Layer 5 of a small transformer language model trained on English Wikipedia (15 layers, counted from 0, width 128).
A neuron adds its activation times its output weights to the MLP's output. To switch it off is to set its activation to zero at one token and run the rest of the model.

Output weights of the MLP neurons that the questions are about. A number n stands for (n - 500) times 0.00068.
n25: 484,462,601,607,583,393,683,421,517,601,585,291,469,607,560,582,402,575,457,515,414,457,657,534,434,410,409,490,513,472,655,448,446,641,345,518,606,291,420,466,497,494,427,403,495,518,592,554,535,589,495,515,418,438,556,599,488,364,606,469,615,535,500,553,476,583,497,487,420,492,561,699,637,597,566,517,432,468,400,459,542,452,417,523,578,487,454,463,397,458,441,591,406,520,525,524,484,489,465,384,530,630,728,634,351,403,368,571,485,397,678,432,435,362,430,341,513,234,577,492,489,456,485,481,414,697,537,514
n40: 555,592,383,521,590,497,320,219,437,432,380,701,373,416,591,595,599,555,426,421,434,450,389,564,433,481,650,360,480,404,424,491,362,431,367,518,510,611,266,644,522,578,539,356,479,559,699,660,521,410,537,232,488,480,493,547,497,469,473,419,441,500,506,626,434,521,392,613,423,425,592,615,430,500,466,465,403,450,607,464,598,528,513,477,522,555,475,540,475,272,571,586,735,523,481,582,515,286,730,533,359,361,522,631,491,575,485,634,637,486,363,606,681,574,457,453,291,500,554,461,546,602,604,643,673,549,621,419
n105: 553,322,743,538,671,409,420,496,616,460,435,662,493,433,568,419,484,622,473,573,580,554,420,723,430,664,331,622,595,399,417,589,549,388,754,538,759,350,423,638,503,352,621,568,321,597,558,327,617,547,375,361,516,310,309,561,525,466,496,633,457,325,420,633,541,338,533,336,477,419,461,460,531,410,586,462,353,419,424,333,465,338,393,393,621,300,616,473,497,490,417,475,549,535,399,295,239,477,581,426,689,435,755,586,377,497,602,464,665,331,592,608,428,567,578,659,566,551,477,608,550,580,490,503,573,576,507,621
n174: 723,342,415,462,664,576,551,479,365,506,618,564,404,550,480,515,410,426,520,239,631,391,395,581,752,376,381,510,609,540,572,493,338,329,280,431,553,572,448,493,618,369,452,443,440,348,585,577,469,348,490,551,494,540,448,462,693,368,507,172,585,467,656,516,333,586,526,718,444,481,528,600,581,207,454,562,401,464,591,630,483,500,402,507,490,493,584,725,389,439,544,521,413,424,349,389,622,507,526,491,583,455,524,682,525,433,588,303,427,536,490,715,407,595,497,656,513,346,640,366,643,446,263,441,497,523,568,473
n203: 503,564,623,470,503,484,571,385,671,594,548,420,600,369,506,442,488,357,444,562,621,500,451,406,723,437,600,527,626,374,577,401,493,380,496,335,487,407,506,454,545,451,700,312,595,697,586,421,500,538,665,350,598,269,513,586,634,506,540,488,472,456,512,475,550,572,481,676,627,711,488,497,236,591,420,413,430,538,515,512,405,712,530,606,432,466,383,515,605,384,411,540,352,333,286,373,342,391,400,392,509,467,494,613,461,525,373,671,371,339,549,500,439,599,460,645,558,604,494,481,470,623,565,332,506,573,585,399
n250: 725,500,461,514,485,385,433,511,442,546,594,511,517,698,616,596,412,396,464,256,404,266,703,349,426,493,537,616,530,449,807,427,660,569,486,531,365,361,678,156,522,440,427,413,503,534,345,377,320,413,380,635,555,430,387,415,608,561,435,240,636,568,603,670,402,652,353,338,629,278,332,486,537,597,450,664,559,302,642,358,447,583,500,416,504,311,412,564,489,367,545,695,472,462,347,445,421,446,478,321,558,724,456,563,465,242,602,292,465,476,535,500,657,404,547,667,412,354,348,608,625,638,466,496,522,637,514,494
n271: 445,551,568,634,487,556,429,378,581,615,581,449,470,309,370,462,603,839,431,553,532,447,432,619,456,665,429,368,277,553,645,430,493,503,425,376,326,420,491,401,452,549,421,538,411,805,464,339,391,356,521,392,599,619,734,515,366,438,467,406,478,710,420,475,516,422,466,530,500,575,578,555,494,365,485,617,485,359,488,504,480,513,606,403,609,590,605,407,509,466,482,509,673,411,643,376,494,338,547,593,365,348,519,696,503,478,515,350,500,445,491,384,609,363,590,245,436,452,539,494,464,557,500,525,632,537,503,646
n323: 453,549,682,432,554,401,641,597,461,716,677,422,198,436,415,496,380,627,229,481,368,526,354,481,312,545,549,578,470,669,772,598,567,666,530,617,265,374,385,471,198,224,821,468,409,401,557,677,300,244,453,450,687,600,483,527,383,639,423,558,567,484,268,433,512,277,679,336,524,392,325,504,390,402,437,545,500,552,351,470,571,540,720,453,412,401,970,657,303,399,682,463,469,579,504,508,595,603,488,477,440,527,475,316,473,774,511,437,573,299,547,446,295,536,456,532,629,605,542,409,740,522,481,368,409,543,597,511
n334: 544,394,558,383,423,316,741,531,542,441,615,420,506,617,461,413,542,488,497,668,563,407,462,453,591,316,531,443,476,454,477,378,666,467,590,415,410,394,558,357,364,568,290,487,525,543,401,269,473,347,722,525,531,506,258,555,580,568,337,553,449,642,624,449,572,419,355,621,706,512,639,342,648,621,628,507,535,630,487,488,452,523,675,610,452,449,332,423,487,554,432,339,443,442,625,615,397,535,568,553,689,619,390,392,531,379,411,345,466,574,702,522,588,712,473,428,608,405,453,376,609,500,361,610,724,411,364,567
n342: 620,680,509,455,431,465,617,454,574,587,630,435,494,683,513,433,571,385,516,639,497,403,637,472,612,564,583,549,521,488,395,333,671,424,354,574,466,360,653,407,577,266,515,693,369,431,647,658,316,573,556,424,608,567,619,524,540,547,624,303,509,321,714,599,614,318,516,557,506,388,401,663,465,592,534,539,622,569,429,448,483,465,637,426,607,556,606,509,547,402,419,517,408,398,507,583,585,425,484,479,500,485,419,435,579,456,410,577,376,379,869,622,405,331,529,529,466,503,509,405,619,667,419,399,315,577,577,432
n367: 541,666,506,411,622,720,556,325,649,664,532,404,491,494,650,341,489,460,572,483,642,610,524,355,634,371,514,538,568,469,373,654,396,592,416,472,387,563,452,468,648,626,667,430,520,569,523,503,332,376,583,480,506,394,306,592,712,452,529,366,401,434,476,586,503,515,347,431,636,465,538,612,691,804,458,484,391,500,551,170,417,606,632,542,464,419,494,551,408,364,488,431,544,471,557,537,638,455,403,500,567,465,429,432,573,576,572,447,413,533,580,565,497,320,402,345,465,457,364,397,484,472,537,400,459,358,529,654
n401: 310,565,449,457,483,440,606,460,476,521,411,566,543,385,313,562,425,309,602,461,479,463,405,631,554,361,609,453,416,566,616,750,699,600,347,464,582,446,601,336,555,557,472,641,403,585,607,445,434,317,372,512,384,462,520,470,445,522,353,623,497,513,469,761,667,568,500,552,513,411,558,438,552,455,588,556,426,603,428,435,513,446,670,415,452,693,536,629,648,360,509,506,395,540,726,322,548,688,609,579,381,463,529,550,549,722,506,431,393,388,375,413,407,696,396,413,266,448,405,666,274,602,567,602,536,422,556,371
n404: 579,290,617,378,423,547,689,642,609,574,353,465,697,341,360,519,623,582,446,373,460,514,487,282,338,428,653,355,598,297,568,514,594,507,407,551,410,630,601,525,621,475,375,456,609,503,452,660,462,605,679,662,458,316,482,644,358,453,468,301,587,480,573,680,347,503,564,384,476,422,568,308,579,500,483,650,336,280,497,483,546,588,719,511,739,721,596,440,573,484,371,575,507,571,317,384,739,561,449,536,602,411,576,477,425,371,397,477,406,592,437,342,313,584,669,497,450,555,438,482,607,534,539,463,427,543,493,427
n412: 381,621,493,313,458,379,451,696,336,463,357,726,461,354,733,581,503,329,358,525,400,478,845,573,560,586,538,603,275,503,118,386,568,411,670,519,417,467,688,504,614,518,480,544,474,639,584,602,561,432,407,490,506,553,511,657,623,648,673,493,446,547,370,427,596,513,530,390,402,487,422,493,455,263,560,433,392,456,440,633,276,442,478,374,355,396,545,647,440,503,477,404,457,706,644,363,352,412,669,623,503,359,538,533,334,660,612,527,591,300,599,438,546,413,672,578,596,565,539,360,422,345,452,524,413,560,427,542
n446: 496,732,643,424,620,435,395,652,543,424,880,481,763,554,328,370,442,324,572,473,427,731,640,454,541,441,558,511,361,510,484,286,560,595,345,466,353,293,482,382,478,402,475,544,527,424,666,496,555,460,365,688,749,242,435,524,444,529,492,535,672,518,393,568,730,646,629,673,749,531,421,355,544,369,571,579,655,446,521,426,610,714,596,473,597,496,364,553,489,754,579,613,370,314,635,581,554,605,489,438,384,472,656,504,635,515,486,404,364,254,564,479,486,378,446,427,398,665,503,451,450,563,462,417,623,511,313,497
n482: 482,493,733,479,571,507,391,443,508,430,605,489,553,504,456,356,221,341,424,510,587,477,561,585,408,382,599,589,595,698,977,762,536,463,400,500,461,396,356,614,430,375,528,351,524,490,403,620,582,351,568,650,306,393,511,438,467,637,310,465,464,460,454,411,580,427,385,531,558,378,573,387,511,390,725,508,486,398,314,435,706,540,438,712,533,414,518,675,589,390,524,450,430,352,496,739,374,464,660,667,551,479,619,507,577,434,266,614,448,397,574,394,409,388,352,266,599,669,667,556,756,460,697,301,433,727,496,325

Each question names a token from some text and the token that comes next. It shows the activations a of the neurons there, in the order above. A number n stands for (n - 500) times 0.0053.

Then comes g, the gradient of the next token's log-probability with respect to the MLP's output, scaled to length 1. A neuron's effect is roughly proportional to its activation times (output weights . g). A number n stands for (n - 500) times 0.00074.

"-", then "for"
a: 474,472,500,468,476,498,487,469,509,470,499,555,468,486,477,475
g: 501,377,570,359,620,310,362,536,427,412,607,488,436,792,470,481,566,478,344,621,266,537,646,478,447,322,534,510,468,480,503,491,507,299,532,613,415,515,362,697,421,451,433,420,384,732,744,552,517,560,520,408,476,587,687,630,610,412,459,410,580,549,567,557,326,488,577,566,347,389,561,442,566,471,624,367,586,309,451,573,388,508,451,347,417,432,556,618,390,549,621,469,832,581,432,817,479,596,544,388,443,388,631,552,318,539,436,453,521,644,571,594,456,747,493,441,779,497,407,171,651,687,474,520,268,383,527,307
Which neuron, switched off, raises the next token's probability most? n401

"finish", then "es"
a: 493,579,497,486,496,494,594,498,880,500,631,491,475,468,470,493
g: 632,577,506,558,507,271,645,524,323,298,648,595,388,561,434,442,500,482,504,533,433,407,521,404,415,597,430,596,607,656,455,438,704,496,572,488,523,337,524,487,885,425,371,597,370,527,436,378,430,419,605,441,366,353,580,555,585,483,362,409,607,687,481,586,679,578,440,438,413,510,292,374,454,472,438,490,484,521,336,553,497,371,621,697,631,326,534,819,352,764,787,436,261,540,621,553,450,427,295,458,483,397,402,546,671,583,620,455,390,440,390,276,652,404,410,422,547,463,653,412,581,562,337,668,440,685,664,580
Which neuron, switched off, lowers the next token's probability most? n334

"198", then "2 "
a: 480,501,469,634,472,555,490,482,468,484,493,468,477,757,471,478
g: 431,412,768,340,474,665,566,633,461,290,487,563,387,500,312,592,791,519,390,541,530,527,584,366,614,527,381,712,517,623,495,540,676,576,385,432,436,518,627,293,651,578,430,387,488,424,495,616,428,434,512,390,503,473,545,444,234,566,453,267,535,569,645,708,505,476,548,385,487,421,375,546,406,446,545,531,460,553,743,569,488,728,575,283,407,728,573,420,303,355,329,650,359,346,488,546,351,398,648,637,470,664,741,396,344,567,460,623,456,501,586,547,370,411,563,472,505,615,532,348,457,542,778,242,482,540,347,578
Which neuron, switched off, lowers the next token's probability most? n412

"ors", then ". "
a: 485,546,488,490,498,500,771,468,471,481,488,477,478,472,489,498
g: 511,668,670,751,522,536,281,429,465,476,499,615,454,357,644,571,370,830,456,258,639,344,367,434,540,627,481,347,622,464,519,432,279,475,445,563,312,593,380,266,552,469,568,483,483,492,459,632,626,427,368,374,683,735,400,546,502,396,427,370,401,545,718,476,489,64,652,436,512,478,658,392,446,538,420,472,611,511,397,525,240,477,618,477,517,480,764,543,440,368,423,702,432,653,590,691,505,463,627,351,604,483,462,496,530,550,573,354,507,521,383,602,379,541,481,494,482,651,617,473,489,570,411,472,580,414,715,583
Which neuron, switched off, lowers the next token's probability most? n271

"am", then "ateur"
a: 507,479,494,492,497,492,498,477,470,495,471,487,791,500,470,488
g: 431,548,659,298,410,785,613,388,359,579,372,392,459,387,412,585,707,553,665,568,379,526,600,415,447,384,308,518,526,600,521,582,488,584,613,438,429,672,525,372,368,530,674,378,469,744,565,783,471,251,374,353,307,432,400,377,354,459,781,625,444,631,446,402,304,629,527,287,670,428,532,547,439,516,562,618,553,545,448,571,554,445,525,523,630,608,418,253,606,454,558,307,438,569,494,373,643,459,194,458,523,446,549,714,326,390,651,440,460,620,672,445,478,647,352,712,431,580,430,568,466,565,535,602,477,484,555,485
Which neuron, switched off, lowers the next token's probability most? n404

"women", then "-"
a: 498,493,468,490,479,499,550,470,650,481,479,469,469,495,499,492
g: 652,543,605,437,333,430,521,601,652,517,465,486,486,395,635,670,430,576,551,463,591,375,395,556,556,744,633,202,354,238,521,343,451,458,481,457,463,185,597,509,685,373,505,416,869,425,434,426,575,482,529,590,510,373,587,572,608,654,439,549,563,519,490,576,523,517,253,364,456,484,497,390,615,589,602,619,485,451,403,442,561,380,505,325,588,624,416,485,677,383,377,431,484,399,459,339,512,718,424,505,572,472,631,681,645,617,289,375,443,595,469,326,428,496,365,565,662,285,639,690,573,226,709,417,467,550,605,623
Which neuron, switched off, lowers the next token's probability most? n334

"to ", then "have "
a: 527,538,487,495,625,744,574,487,497,468,486,476,473,469,477,476
g: 360,500,497,479,517,445,489,414,408,667,359,676,508,565,324,436,661,325,513,547,451,571,599,304,311,606,379,628,404,595,555,500,560,495,561,308,537,722,347,773,512,476,480,489,528,562,508,504,657,445,321,379,369,445,467,559,223,460,699,563,652,383,547,456,530,621,434,607,568,335,535,662,520,565,507,711,429,447,439,605,484,711,477,678,450,550,318,465,493,617,449,581,199,588,439,258,360,282,463,766,509,424,530,499,260,544,579,521,518,789,283,534,530,626,581,565,397,625,421,587,290,596,620,439,682,479,446,398
Which neuron, switched off, raises the next token's probability most? n250

"after ", then "which "
a: 535,469,468,507,474,468,483,476,492,560,486,468,491,492,686,468
g: 749,391,447,687,557,628,498,636,479,409,343,609,253,556,667,647,621,655,476,321,652,705,349,660,349,494,711,439,457,795,326,491,330,215,509,479,475,806,434,731,430,533,403,453,438,577,702,596,514,441,474,367,403,464,378,511,443,297,320,455,443,558,542,352,547,703,456,621,613,464,589,361,443,488,364,318,434,707,403,622,454,370,513,528,332,562,399,445,622,467,495,356,499,653,596,507,516,537,454,653,448,508,380,326,497,526,527,435,323,523,646,500,692,436,534,520,466,418,530,348,445,473,725,476,502,502,448,627
Which neuron, switched off, lowers the next token's probability most? n250

"his ", then "fight "
a: 535,475,496,496,490,468,470,485,493,492,470,606,492,479,469,788
g: 505,448,489,485,404,413,523,416,634,386,412,344,677,398,687,748,586,540,512,638,575,570,547,520,320,357,651,359,463,548,634,423,595,656,404,347,348,409,482,490,486,565,258,342,415,643,356,674,595,624,618,529,330,695,668,733,491,563,602,487,418,414,404,361,384,346,517,528,652,624,531,414,600,466,366,462,496,605,594,443,862,473,475,300,443,546,538,405,389,468,497,405,532,593,511,513,462,385,375,627,443,647,699,378,370,428,373,419,562,553,533,586,306,596,295,490,655,703,438,476,835,497,261,631,401,493,546,354
Which neuron, switched off, raises the next token's probability most? n401

"two ", then "runner"
a: 489,486,479,485,553,481,479,499,500,486,469,573,496,470,492,475
g: 508,498,506,336,746,298,653,615,534,536,398,526,493,318,551,618,553,477,503,628,421,423,640,718,471,436,705,522,530,452,723,605,528,430,436,345,445,474,494,273,573,458,350,471,525,504,494,510,522,411,524,598,497,501,565,477,593,514,571,411,582,408,455,627,536,235,649,628,432,384,502,670,393,401,453,579,292,418,307,462,532,435,226,604,549,548,484,124,572,425,584,485,583,470,590,498,302,506,626,459,748,391,748,731,567,415,234,491,673,295,545,460,422,615,742,510,413,351,336,460,562,525,520,722,351,553,507,654
Which neuron, switched off, lowers the next token's probability most? n401

"of ", then "Australia "
a: 476,472,468,468,472,483,474,499,468,469,496,500,500,627,485,480
g: 526,610,387,478,440,560,339,607,386,629,489,568,566,514,623,483,403,558,396,521,588,492,632,623,656,524,583,751,417,502,491,461,301,526,522,542,427,338,359,542,335,419,346,433,529,392,615,567,598,171,474,482,419,470,521,428,706,428,483,432,473,515,581,492,546,494,490,641,347,258,291,426,973,507,526,531,500,396,419,455,529,602,779,478,335,486,544,442,539,480,603,674,512,437,742,713,424,673,487,581,369,537,493,630,363,414,481,651,701,177,422,536,516,247,396,540,622,586,358,643,524,641,470,518,431,354,382,473
Which neuron, switched off, lowers the next token's probability most? n412

"at ", then "Royal "
a: 473,556,475,608,657,787,498,469,470,537,477,475,474,471,479,468
g: 454,440,587,356,546,599,430,563,461,474,603,642,550,619,728,448,645,487,417,407,554,447,417,370,624,602,278,603,464,681,450,532,490,539,474,542,540,435,378,450,515,614,616,639,579,437,358,437,299,467,181,329,566,585,462,515,658,509,476,510,483,613,644,518,260,525,503,587,562,312,337,586,727,303,452,545,615,273,558,371,439,470,673,532,473,414,632,591,774,475,361,356,519,662,701,551,575,551,641,323,527,635,471,698,191,679,582,441,462,555,358,498,407,383,539,383,478,488,396,492,270,742,472,558,661,259,364,448
Which neuron, switched off, raises the next token's probability most? n203

"== ", then "Election "
a: 490,482,509,499,492,495,473,635,490,469,483,523,478,492,481,472
g: 518,611,214,359,388,448,603,541,607,219,594,425,454,530,624,590,595,730,414,423,504,572,648,477,273,432,526,506,423,509,526,491,540,173,431,483,349,380,634,496,620,466,601,440,392,877,535,493,549,328,302,431,462,547,358,428,671,556,536,424,554,371,603,574,449,518,343,639,746,644,452,475,563,457,455,497,435,589,723,512,526,559,447,420,683,452,552,742,516,475,365,632,558,529,491,472,607,534,441,553,467,72,477,718,414,346,501,656,308,532,383,545,637,573,531,469,345,499,586,431,641,441,555,455,455,683,393,453
Which neuron, switched off, raises the next token's probability most? n323

"to ", then "secure "
a: 468,482,487,471,498,656,526,568,491,469,491,469,468,477,474,470
g: 470,674,474,490,679,409,319,428,111,600,627,596,721,370,452,568,517,718,518,499,456,695,605,670,464,390,520,502,585,428,432,559,329,380,431,313,239,647,700,478,503,411,581,504,489,526,680,376,633,474,573,717,402,439,238,419,522,684,288,622,453,434,509,649,271,379,519,411,422,569,245,445,694,541,510,637,533,432,529,460,495,681,408,634,495,559,501,452,639,427,574,682,416,604,438,679,286,534,595,473,391,553,422,608,433,556,445,438,436,301,536,470,566,472,561,561,621,499,392,439,610,632,347,542,435,416,287,673
Which neuron, switched off, lowers the next token's probability most? n250

"\n", then "Facebook "
a: 486,490,496,656,546,469,623,640,473,492,483,492,480,517,483,486
g: 437,416,418,521,767,396,450,465,389,413,546,412,444,563,452,486,531,553,333,317,598,604,700,417,485,370,279,678,496,511,581,598,394,556,389,394,380,381,558,386,313,481,426,435,658,593,471,385,326,345,624,556,586,520,435,529,621,339,534,671,644,224,309,440,620,478,526,648,485,627,457,467,482,492,442,634,783,480,696,539,558,642,640,346,577,683,589,840,457,438,648,425,413,464,501,511,547,788,316,436,486,338,573,464,540,435,350,653,497,531,560,662,538,301,302,487,420,768,341,526,492,611,447,398,679,381,521,497
Which neuron, switched off, lowers the next token's probability most? n323

"Call", then ": "
a: 475,479,494,475,499,500,546,494,488,490,608,490,488,479,491,498
g: 574,465,398,721,482,825,737,684,500,513,462,381,363,514,650,429,420,527,566,562,467,519,583,601,490,201,466,370,655,445,548,651,457,553,552,485,535,406,482,532,397,523,439,587,523,666,535,556,534,600,570,473,354,641,367,348,619,388,537,659,420,475,576,428,629,545,526,469,439,472,732,421,814,492,622,456,426,510,443,524,624,302,468,463,631,459,591,239,619,527,271,273,665,641,443,476,465,447,497,437,525,597,573,385,319,459,486,235,452,248,519,456,705,293,502,460,260,441,335,635,513,456,438,417,680,639,288,640
Which neuron, switched off, lowers the next token's probability most? n367

"; ", then "HD"
a: 471,474,483,693,468,603,476,471,491,473,471,498,470,489,474,470
g: 385,300,623,511,674,397,530,495,552,706,624,314,436,650,730,349,594,460,602,480,524,581,550,445,712,504,705,512,570,566,371,466,610,526,669,430,522,364,660,434,446,424,405,612,557,529,499,483,467,540,435,675,320,551,420,609,399,499,365,544,565,331,632,584,457,643,570,466,858,397,463,638,633,482,577,391,474,589,398,609,342,444,552,382,607,219,620,636,665,538,296,237,486,497,503,477,471,499,493,268,755,635,470,720,430,530,373,393,461,321,669,402,320,236,439,505,450,506,419,436,382,392,614,537,348,553,369,434
Which neuron, switched off, lowers the next token's probability most? n250

"Circuit ", then "wins "
a: 469,505,473,510,494,471,492,500,470,493,524,471,500,484,482,468
g: 405,457,237,415,353,465,438,629,472,368,546,496,653,440,378,277,520,393,560,742,270,374,437,330,683,367,617,448,532,508,494,504,771,556,397,446,561,575,525,635,528,488,813,368,629,366,514,464,515,556,684,635,409,447,501,590,500,543,520,519,591,269,590,492,396,452,384,662,545,585,414,622,312,425,679,596,457,558,417,493,164,486,476,553,266,569,671,444,617,416,643,440,566,561,454,589,510,382,398,552,283,478,237,614,641,532,687,353,488,502,533,466,453,681,474,626,550,789,481,602,496,335,496,612,448,625,596,363
Which neuron, switched off, lowers the next token's probability most? n25

", ", then "helped "
a: 469,499,520,469,480,509,475,480,475,509,491,476,468,480,737,482
g: 369,640,417,347,620,633,300,493,536,691,634,431,416,534,385,482,401,665,531,666,354,466,592,600,298,473,580,543,284,423,553,489,667,539,428,357,441,731,550,439,510,560,640,676,522,242,772,649,695,369,601,548,358,378,380,267,456,700,585,655,390,654,507,515,557,460,601,494,545,347,453,484,763,518,556,469,384,539,607,608,524,676,510,554,433,518,446,709,647,592,462,452,285,506,457,684,338,463,419,508,491,434,527,334,377,400,493,435,509,637,390,596,436,541,617,512,619,465,511,177,535,593,321,316,405,349,473,312
Which neuron, switched off, lowers the next token's probability most? n446

", ", then "the "
a: 577,495,759,471,486,481,484,468,496,559,496,468,469,488,511,471
g: 450,617,467,603,614,561,531,390,267,628,300,748,241,522,363,445,471,220,575,288,693,651,507,360,604,554,454,440,340,711,537,553,486,280,640,422,659,353,630,618,457,583,682,475,358,405,680,501,690,663,528,639,469,309,538,521,523,527,546,476,526,465,596,407,504,409,474,558,478,451,628,666,507,518,609,496,237,249,442,573,496,375,562,452,422,653,330,254,506,578,589,452,360,441,580,439,395,492,443,463,685,644,597,442,509,507,483,513,603,174,481,688,404,627,469,520,555,344,581,723,605,484,421,587,340,536,508,528
Which neuron, switched off, lowers the next token's probability most? n105

"ing ", then "a "
a: 468,474,489,476,474,472,476,470,469,473,489,472,498,486,495,816
g: 690,530,451,558,603,378,612,694,507,445,463,483,620,523,327,187,533,502,346,530,463,679,796,351,705,346,588,706,502,348,467,511,628,473,619,356,615,624,564,473,546,497,513,407,552,444,525,649,434,513,457,562,562,283,383,650,634,323,295,606,665,438,393,618,511,385,293,402,491,530,403,545,429,516,562,475,318,390,449,598,489,496,465,318,732,425,436,515,618,428,425,530,560,485,543,703,237,658,412,508,577,659,775,409,469,429,588,583,602,325,737,339,752,617,453,541,376,339,387,400,458,506,513,524,471,394,411,340
Which neuron, switched off, lowers the next token's probability most? n482

"its ", then "path "
a: 469,480,496,500,469,468,474,476,473,736,498,476,468,474,487,620
g: 658,404,416,487,601,612,517,420,475,709,391,619,662,699,460,477,509,666,588,575,557,454,610,564,578,537,501,562,201,441,463,316,507,503,439,626,393,557,512,286,538,499,194,335,438,506,541,381,537,509,635,339,633,615,523,470,562,529,354,425,481,622,531,578,642,588,546,559,517,530,521,487,487,425,471,387,759,438,456,406,497,498,548,768,633,301,496,543,523,460,791,261,435,674,407,559,531,494,768,442,628,408,454,458,539,365,417,244,153,418,534,538,512,449,706,449,368,173,346,526,544,584,672,519,434,321,545,522
Which neuron, switched off, lowers the next token's probability most? n342

"his ", then "amateur "
a: 595,520,496,499,468,476,476,484,490,531,471,595,489,476,468,596
g: 344,324,345,339,628,491,168,572,408,552,590,528,829,397,591,618,562,516,725,510,493,402,251,461,494,431,660,434,534,461,506,588,471,684,394,430,567,680,418,376,399,345,634,426,471,386,326,581,578,513,330,696,489,479,378,510,453,433,435,217,634,333,509,522,433,481,516,347,476,522,589,674,539,566,508,501,527,643,278,499,691,522,281,393,601,349,447,455,558,465,390,480,663,421,513,717,536,455,418,407,514,422,588,519,679,626,693,432,655,272,569,439,621,604,579,559,703,483,592,463,644,604,627,673,358,608,426,338
Which neuron, switched off, lowers the next token's probability most? n482